Layer 6 of a small transformer language model trained on English Wikipedia (10 layers, counted from 0, width 128). Numbers have three digits each and are written without spaces.
Take only the direct path to the model's output, skipping the later layers: a vector added to the residual stream pushes a token's score in proportion to its dot product with that token's output vector.

Output vectors of the tokens that the questions are about. A number n stands for (n - 500) times 0.0079.
"who ": 649556692450517591270589562509561873642420508631546422560670548589528753405504306678452492745479798485264639399595720277462460536347500423580659336567479406651413504460500675379398447469345251410540658808605329442186412466705198677591568628475677517315340819463619448528465712585505418409434651571399569196628339505537813591536199436460763420466697644608712694386368504533589464135407
"ents ": 691690563434486450544655659680559727418723669414412440593711604639514564246433531426702441678367531503440453536500569595532325504715354604525564680489511436514679500537628584346479298572496408250466631510510605535309459457580662412648529439468388548573401380701463409609459609612418593359526555537402022417457353364416453303659391534288588692432487187492313370635542384681666459552356
"ets ": 604579313317458503442718393407569514503477500595445500266680451606534521515540514573667630597555493413477562376434394582609270543531698570467447394462407553388572515368762556489480296481438523425539568587554422348474746589520473373503371536451361405653318347529544497404488690578426536645446606584358338302378537493546552583736477511440529609476470339633503472462578434451466458251418
"School ": 639719742565575343478605618506549434451503703512553412391447609443454566388525362379485462700426408539571754566579558566398391350450310510365527466438427607682518509534555540468439439468401411430327585547586554553503585398465303377727573366491421528397568597512410585412413525451414608523594565384397664465562465375477536519477500554382717636382342312744580376581403323354451645399486
"ens": 656524370457503534489641575566528470326570356475438464534433516564579568418462434641621339528554692445294457584364528439479262519653385551631439532575425371534606477457551525344416414481416585439468516398606545547427450597446590419576596517613595576364613519421507627553592601460605687495543570654548443603409608541541443605699472430542470541474409331464500540588536489337432441512467
"ement ": 424579391289580327449782657552666548708614608521276768466513322514634487401583411514561378524503633555506460474535510458510605460692583581391504382585617625405750552645565531440541293699319464573503469512532541565485606427394430446517587635562303633303263659650655619537388496580730665363394646538364598570550399607564475550541400556577576608517562370408679358589651537317548637574415
"ember ": 470674620370526693365566639390645763606529518516437548242485516665554320281270414508508372722434724373632504335555453539579588486570430407493500431771424823623582530521461412532438189718429526447525555642302443500421599147376674730643382564430683477160438608551672539542519710436787379440332527496607574571508360273489602455614603450488599536410374319556733435674489439631511634323400
"fr": 657522510601552480380402453488430628599430516488523557343470510399550495311386534411567491549589480551500694568602556374533351318582550465491420617433585565435591507524575425574532485411505608469491624386406465583360540551382458436457538409550557515603498623468603522552541413601449472561483565585441449455515458508411663598445678578549538591437723500587477504420600441557595540408504
"peop": 481688425529569635425670520576471346571632548556432332535541401299507416334397379755523459694235710528631667325582434135291581416757334578515623394402403274481505405762711453387485416343496496357644353532412522338398421393322492391709233511549455433269422509681554511479681335346792274446566473512260375411450368295626725508536720536549701508381579485647481617488545454604706309359500
"organ": 643541638425511469511494576468508665479580505641511612360405667500529489369396420514551416617492625487383476644519556331636397419644459336406525457569351677494453437603615471466412461468483478534503709536593366371441683258344480509675466574544535402392511493304419385553592526517465590651589540575440397509533356460519579479384470695553596623500427464497426601617500427489666479294513
"ó": 622661516459621542497603473526412609714497447592490609288480534524495427268560645593423495564539571431441627611527714349480479402610393457606424430345444494495614528435488379531446342505437532531610405428490662602534462359488594394674561467488461474512360570468519576432565600508543519557431412347477467692360517418600514475474510617455504407475524558602490413459429357522337505579433
"mer ": 527730541467537438478610555608438579711463433528282307480360667529500488417380512366568373391408755625637520600645439510494442319588373409379409475563608453419589389633552486375345324542403590457477585436343322446540477637500414674431377569313663506343618573553489523466503514623614581434611494478285288407497361323518493631701399520468565471463446537477593733474580408565561440415413
"no ": 367680451308601724516581580503652500524732397562382444598500395367567481315401609572497629560441531344249514412574597471560382600660480619491609568469683482582565506560565548268524470617600348497542563442309643668472470598546573548621356539488620480565568523506503655504604647525547345384280562520276600554407449220687583510560568404380583341639624395604559491388451369469628423337455
"ur ": 446624436686409260593642446559527611666478652579569622507519564530541511447456624529621514548577600598486639562750560549407656400482508524508453442489514617629631492540513420462514328563407581420532456354424444547253436254434531564593474548456508596539529480492582415586616536474629456550567578550300515306334478519456503713668552546497500420472621554491486451676687454415511308674611
"years ": 420822402533337327434562608583398529475686438504325600466545288576463523293244344566523670476337675493678566379614599382474436398520310593436668481534362627398685504651509579417515435388436470389357421731573314567370275545074386361437377522507371520356465700643244457317496597351634374582587554512569326684665583377382752406765630399456711484458582500512515616663589147375555475406496
"following ": 699697398275596414327562664631551481511416494592409577564503674507519270315332374537594551563516596473387626612689564322539465247626433376664581358751323393595492448343383397531579464347487526547587685613557618393595503490538434369541543522439587466558443654545386537374558619533737534546443375438376428556407349674353697813516471353584673303510404414549565503695510383484595711415541
"ity ": 476500549282302662521500687407546592704739618493436450381640380643411309407628301595524248568433396737356556456546474237490438571729478511609405493500417549652654483575523683549668292727493430472597493453533548399311558636444582343461327510270241511344542541513551323351669536507547598654294458518418426334478454416467519364481403429529550618473353455446692683540503441460648426458474
"centur": 360614262458442299234427753410777652401623505639283674550632510188574232261565831653495262601144664346495616376467477263242301348659584567476500314808422639524518405477478595376819395520362656112500340810615455665229731476481293500589296523477388629453392626556383645312594550340729482455522701550270484256641573296113709552750715500196736384543554519495519766541537272458583233435473
"ation ": 634702365391494477334631555440500474573507433383518536378703380439368494549538319534718272590527407405369440418438576587418610355503644516506618329455691649663552557514570423607565329667340431506721551402576463443588509491335555522431522552443429406464379737468506540469663532466424705409486572414556351301579279408488457503627352494577540522400466622364482541588461355429509302551558

Output weights of attention head 0. The head adds the sum of these rows, row i times number i of z. A number n stands for (n - 500) times 0.0014.
o0: 360420491476622581409404426419514646584541436483552469523482579538582460468445472595558577492498589471359537452536467375455401525488453544497473426510548530356712521533492430371453390518538651384513491363311375481371591383374501480601483478459572539552541622403537546570609548443473395432341425541537621556371561511534402398635478498538288421461533490539520608469529508671564471484521
o1: 639503566495417621645646523565430484387491572563377551608571456649442775501610455367572368489400309563574241508470509620661562552329555451468532577663590534518433467472401579556478598546462386631486514571590620471648532500545519415417612629504503349640311531609491474378534493564434492590400587450579429476399274502505446464435398276549851433550437437505450429552346467548545607622547
o2: 528463379502323528489621605553647340326362524562509590402563542506580505608563461408510312624433370482548534505429619655546581617396470496510409559491540527558471444595646658584593555651395466520601523558610509518561616452556525425524404491443362484546335473718389509458477590458619682620581747582496488401674544405363501466423439625456649693457358515540421305683432424456398598426369
o3: 563556525533563430500385504527440628612470532485712511463485630380689368515358515688304662431538700618459514429409400494391505478576584511512562402409377482456452482415432403502541585445573604405426534421372470552301288593397423588463370439495690608435619362323628349544485409541579580328614455419516459635403520414688624506640569523298324379570694521378594543392610604591527385595524
o4: 335705655637526344468490410520553544359524531430359511518643518481673520660351404607564229431231432656498367514528436563452479392275615753519623323603686528365440363389419484317391550510548389582323349426396316604455479402329507580370541194545545496428557513478540485380607504460619582379582567531272450646506588376596803603698559307663517516448530484519594633437479496524476519380490
o5: 423338388417476597449325426517399648764539641445613514419403642634283311392527736454591501586783576291386605416456569532476478555655444389633426547580325460424703517612500533570515611357460405428638423704404412502556469494512639476576546690507476425710511478601588681511662533558419322527468313493692651560322647360579353516249387608224627339466662324621541393325682418624392499592592
o6: 434415467570647539476458479418628680709566413465619443572516500515496408457326573561447580595582598378504646357644483352365511518666434494463556418385418594346574449550490454403498411451571678397449584485378392524325494347434420549642499470501569584594655549374453496585432481488607386349439499468495526623507486525549579472538469527287173455561548422415641570455633542613455360514531
o7: 552558479597392380514586535536552301250447522601392568466521387384499449698419396418422302534405432407754469485507412650488467457402568515455600436488532458546316568552515499527509614540458373563414421544639578591572501473554535545454507388489304492593470444720394433413301502460461605567602663546416439624634558389549664650488560331486747602516468483427524400569591447473373753595418
o8: 482383417598448450572438499418526395462392389603419531521422531567396445507509615516591538330519258412479537586525550629595519606393479560680486390571524552348353620632533477542412690538511459594394358527556301593753615445502490614678380573613345480524398511684532580437378625528426482628434370610523440602580693381348513586485552499573919518397532654572446514358536309493560732475524
o9: 553474410458506637502453533680294403413557410583378428448450293459231645555521382529602521461596550598571408547532456393391596442409219367575352602614420478550483407620572440540610465386498316400628406736591482486598574514528566456503445551503521526516522449634477537417469566448510525506517568572465444310528526504482533644409629522511823544483542426557571375430430560529371495393553
o10: 482463528613535554591437516419427630626580537421435579506475437595608489388401631574395532550557635549537596503524568427453564426606523488406582415435427639400465415472365356548403445512760582396335585474412484509434457342343390613610548525573526521471640527280517418517404525433585435433424444489504602727540436470634489515597460364495255446556477448341487641463524594552603450381646
o11: 538495448451560546487418483424499721512554466495515494516461407478545412537574442565491649538529708525453562447464462398433419546640429504545459401353366494534694530366513379491501331507650646404486533379389351523308503427445480551563547409519499614499615603242463511520506476464465400463381409532463626537534475571644433420685542503574170514523537494489468540428601536497559441447533
o12: 466446593499577466456531350623682511571576599658441558494579508595192469514543520407589541442495422342491334544392452362511441617483428497700579565457478275572382486680465527513629546330519499633361383754460505621461351624638527493631464617460299333480551483562351408534323434644447418498455322519427340494560501483559558465334563659353692421561556744505548395422555325228435641434345
o13: 546593637499422491620640612533390348408392576507513513519542546431569532497535439368337329550462341587647520454547484619531608360428693395391526530602485547565369553530463565577504618514404374508422619494603659520511451565572568485368542537586572416534366458650523452400474568658548663496563649554602324539487316525397491508482386266500635541559461384374495418581435545547484539669485
o14: 427669358639387353450533296315711488439435304519522295523685402441633228750381570538547435590470307279580557276422476403500361578473471580417684538345526514476520551359574594441541473592341651492308557470444461678499486486494303311545512041428235573550443413638458296373471520577562396544492690489334486564668684479563709561690730360274254787535454536561517474584586464542248480559381
o15: 518644516530399426637654534492584341265382584575481534552574473411524473660466366421408422496425390490592471468561496605512529462378497491438609447534507477514391559487482593522508608569460443527295458578667493599465464576562505538427388208521462494490447466578467372442420477605577673510631618591476407577622553500524675656566504416378653583492405523487555453514438482535378669515459
o16: 464375611569482446508607467572552467477535596680414536473603398594236499621585447411622362502461367378530332521425537572452511607483532367589535532640494460504427461645489651548583520483516353598568455661417448541547533446545530403499561583383314471637322507613417626482461482453570482491480566570494513382529485534512559544397522530503873435490447451582666444517520393511419601451407
o17: 434391355584682470450424427423404583492496323380551430559340566331604452501356602600496659462540669531399576516614414289383482338517446576449471527364410551303702487465549464412513396503484547280601510434405450324459554411343529487479498428591622614471689453461560560541581442461556398478410482537489646559456603493497493608609623547444247561470512571408473627584532622656500358488623
o18: 516522507587482433659468519707520423242593432365274661339386566329802588526479521523239323472468571719660353644589366355392623430337466529395429477337446488725490327594607228532475421543750349598373429539681475492407438359470396711464485514511474380318628473372444570593302548300492748453682627638460627495641508370549650553467632540594346621669481441284362600561512638399473498381604
o19: 653432654623482458617538523588584435405544679669383605526625478484405627491649502432560531500459348695555408528489521566587513403403561425522427531694438602487416467577518693687417618431512327528444383744568415461616559508439506465325488548625488387505548333554412586296436442592706558406523313586456353395479486565473619652485560441475815506423411518444582588622370490574490523248567
o20: 478424456417654565497430512586364622663557428403651495514377547571437496380489518577538603512621673515395572529498481362473580471682426367509395617455464535475700362499523477460580353500617584447600535439428528372353525411468483589614524640472680649518582600314538528659585520391520385430416472460581663456428455573509367404480442729450247444510538481517543557466452575567554293457568
o21: 676573490452449536597626536659565528332476559750504498614488406521363678630607386350572584433469436537547240566528580558615483480447433513555511601530534420558473541437466542444515483392504445510393436657560610476516556616639584495475523527525397394502427436544390461413477434665513505650515529534338494458482274625494565578485607435527697598536484567536415432573374432342452585491459
o22: 676536333242366474633636735602526457385526457524447473561354305577537843418641408418507384658577511535597506449461661613548520598619400519423484571414459531707461346554400552601622301572475401579598521342668687338649575587693625544452695716505464459592317563375529555590360552412445584693486777436478631362548269622455229408285477374676468474624391290550235361589401560340480515601568
o23: 519568472418390498467485619554563272364525518518320625322623357424461488488599536397550343559354268607589426625458565622516513637391532405479415515589489528757480434644653627561465511682479379640565477623609458596595544458445484490502486510479398476469319543700441609498420566359548600544541673550596506432664597326438510502431506473582752709466406439537459428624496378308490624477470
o24: 274529498385569442519449630394474550545555520262453574416519509377642525354369582577431447559437565652472680522685425397490490518441567594316510388389506590457535453553523380426375402630502613479504560384520520466412588333372431609595505544571618568425650520463463546647488566426580551498408521516456529608513509382521462464562367404508199606590419443510410609503480463458572349514639
o25: 583594486504327414624540607568565339237468555569458558559495462476563572645565430352436335510420348404741368528534430629625427465410553577471594486510598472552367563528494453543472557510465412632343435474732611525586462552694523483449586460600396429566509449625458411382344528508420605575686602486427469630612436467524485647389496330546690589603434414485422297651465476439439752618397
o26: 499570512542514435647582499493492430423453496564335307714449541427715476492421521539539372349524252642401294377615502548615530378353663537394617566611645521320408539424198616415414561475273475462439518413426495468537501531459571536365587442520629387737267333637684427366682496593582473645459634526505497666467453509428478587593505127576740396533550343532406525558442347638581540668615
o27: 490448528449513492430596419543531375314499590577360593503500493650412503580668467398617387539411400503508437640351565674580463546404548454544570464638601395601486518469481561545562493458541356571683410618598582475645537501556498439465568572339380409575325515498518519337544494401439508541473563606531565356531483577493365503391513613675860522381424500615463410715358434483482585347411
o28: 551526527567403585586609537536564374431539556592372589506538367549473679587524401405598316570438379533596347535536570675509545500386438475465451584658538514507450509595443572620480581490440423498397473619610498493576549550512538329431506458485337379562413573682467525391374562513533574606510636547521455444492453495401499547427528297604729582441415456499524421608360425505406713507461
o29: 471561383510608563454360559533424596570468413466707535519281628438614470460450544450466646492663577353406549499469484400457497550615518543373414567395508498515535458397476487484546460536437592397522575330418602381360450561513543506563560527565659693315475550392653531722491579459432465575521606344537447670359414633482347395621558345498212394540544555461522497533549511554518331668466
o30: 440504461490627439482400491407484640566523510438527394522497557424576436434354538658563644515578636562484721386557444308439380414593489641463515385375430519353583474490508434450534438534496626390431518375473373534377535493444531576525457497610592635544666557386499486564506405537523496459512393476413492560482567484471505550633505546577143468502570503532447529406614533504600368478554
o31: 308453500627545591499299401603405602721497431459624463536324613598462466454490638506460626353649628331289372531537494503575510588557394461613463540572570384413398495516468402447449467284625640488496463486384478436407383572455419618632530584470604487406497480426657588703520543421424429453572381490547555553442503589643347480462572594490492316623625583554621572409571452591475448540518

Each question shows a token from some text and the vector z that the head gathered there. A number n stands for (n - 500) times 0.0073.

"- ": 494526461526520645459524585535453505467503398515440550352548422517454386446557530498488462533446
Pushed down most: "ement "

"age ": 525461468446446573411515546566509560427449423461444520543468532533548498504556415560518517470553
Pushed down most: "centur"

"ical ": 494531549405523466604514425448544556408494641466518518500442480511636499534520499474519535516389
Pushed up most: "ement "

"ot": 577430578397398579501415542605467558515395576416614553358480569536484562402416500562545479530500
Pushed down most: "mer "

"ens": 502487495464511538485501575526390490595436610494505562381467430564401408395478617533508478502550
Pushed up most: "ets "

"c": 595526596467388536439414563389527569414446460436476576398447596483515538484376503496468645523525
Pushed up most: "ó"

"B": 506486448451482550484494502556589547435472452485446529599502561537580514577536472499522537502514
Pushed up most: "organ"

"h": 577532464411519450569483562530648534429539469469506537472496511461610535606503584444589516490434
Which two tokens does it push up most, strongest first? "ember ", "ement "

"opul": 486597421550498544495386572514501502521502301447518449359568587544460370341386585552454401464603
Which two tokens does it push up most, strongest first? "who ", "following "

"t ": 544469520426522322443407444462527576395479432451397585564362559474645473550423433474511573547432
Which two tokens does it push up most, strongest first? "ens", "ur "

"out ": 516532478511581462488536531479509507435501527546493563432485442477494482503511565497526504506444
Pushed up most: "years "

"coun": 511660471419540361366465452442401485325616461543476417351617446585556455429603658620539471402462
Pushed up most: "ation "

"(": 477556467537537619443526601531465506432527358550452528361589423528472406459546554514490457517427
Pushed up most: "following "

"ec": 542551485373646296502525291453629574532519503484496474721393563490657558624561498597538516456491
Pushed up most: "ement "

"5 ": 472409593521602419463594456404444480394609681596418506514432426449441514521607577413498580525382
Pushed down most: "who "

"l": 561559463377668277501523295448663609572503502463497439727390556505643560647568518608532507453519
Pushed up most: "ement "

"ft ": 492515469534512550468524549519421477505518432539384501434473417565523338469642555417515517564484
Pushed up most: "following "

"the ": 529554567452565388465552428481439521395555554547512491467513428525540515508543547492590455475408
Pushed down most: "ó"

"ul": 503504527441500309419400461476489538415512412471433547549447548483636512501397448465530541531404
Pushed down most: "years "

"6": 493443526541580461524544523372465492514582631619502438440500444476362511492550547378499571545458
Pushed down most: "organ"

"T": 572376506502537431576404418559541603388436522434412587551463576428497472598410389456435490609438
Which two tokens does it push up most, strongest first? "peop", "ur "

"n": 535424437564435552583522510543501558559456606580454467462427483505441375456587432408471567524567
Pushed down most: "ation "

"Histor": 440522566437475470583542393470476503478501651487517461519447460483639540528519427483525463522368
Pushed down most: "mer "

"2": 547442435475458530554423537547478616621334480427520511378425570582444368401438324501449564457641
Pushed up most: "ó"

"land": 545485409461560437602507459533500557574446470454507517433415630578527431476560539460485604572538
Pushed up most: "no "

"es ": 443551533443615417419651480535485484505554488583494491570530444564544535548636505572547478453406
Pushed down most: "ó"

"ation": 453515503595578481535542443488453511469567559599523518478596467550468364432554575448464447483440
Pushed up most: "years "

"3 ": 514460545489556442490497491418429501438576648582470473420507452477409506504559557410507574533409
Pushed up most: "centur"

"a ": 524528494457511454465497451485494539487480505514492489502444496549587454490540511515537504497519
Pushed down most: "centur"

"ar": 691159256711619558626353471521535592410345503443362861455472562258027263557224444332286608793627
Pushed up most: "peop"

"h ": 536420486493627399474486484507518502395452562540420624584477460466459434554524505508504510568484
Pushed down most: "ents "

"J": 516477460542442462500465551475471483455462509547423579437493505466440415458503525483471547480532
Pushed up most: "fr"

"or ": 496562502456533491504572474515470483502553502544556421481509439500504520505606502528550469486429
Pushed up most: "School "

"state ": 459630485424535364375542554450449434398634400568518375434644404553528517451611623583566485414477
Pushed down most: "peop"

"4": 488534542449645431443617536474502480463638599599546369464487399444414598532553505511561440436380
Pushed down most: "ó"

"ing ": 516467556488495509506433429457484514472505479535451571507482542494573440480492486566496516538468
Pushed down most: "years "

"Q": 491449581460422452581402484482558483459464475478502475493511576484599495515414423540486491495489
Pushed down most: "years "

"a": 525498535489473490485492441464435546567469561491612465428557464488449491440444477546500413457452
Pushed up most: "ets "

"28": 454474486379650501448584549567472482505453457422574478497556470505404519491465474519512359465489
Which two tokens does it push up most, strongest first? "years ", "School "

"ate ": 519412560503570393588500489398586541463484583532453557444400514477502459552499498445496596529504
Which two tokens does it push up most, strongest first? "ur ", "centur"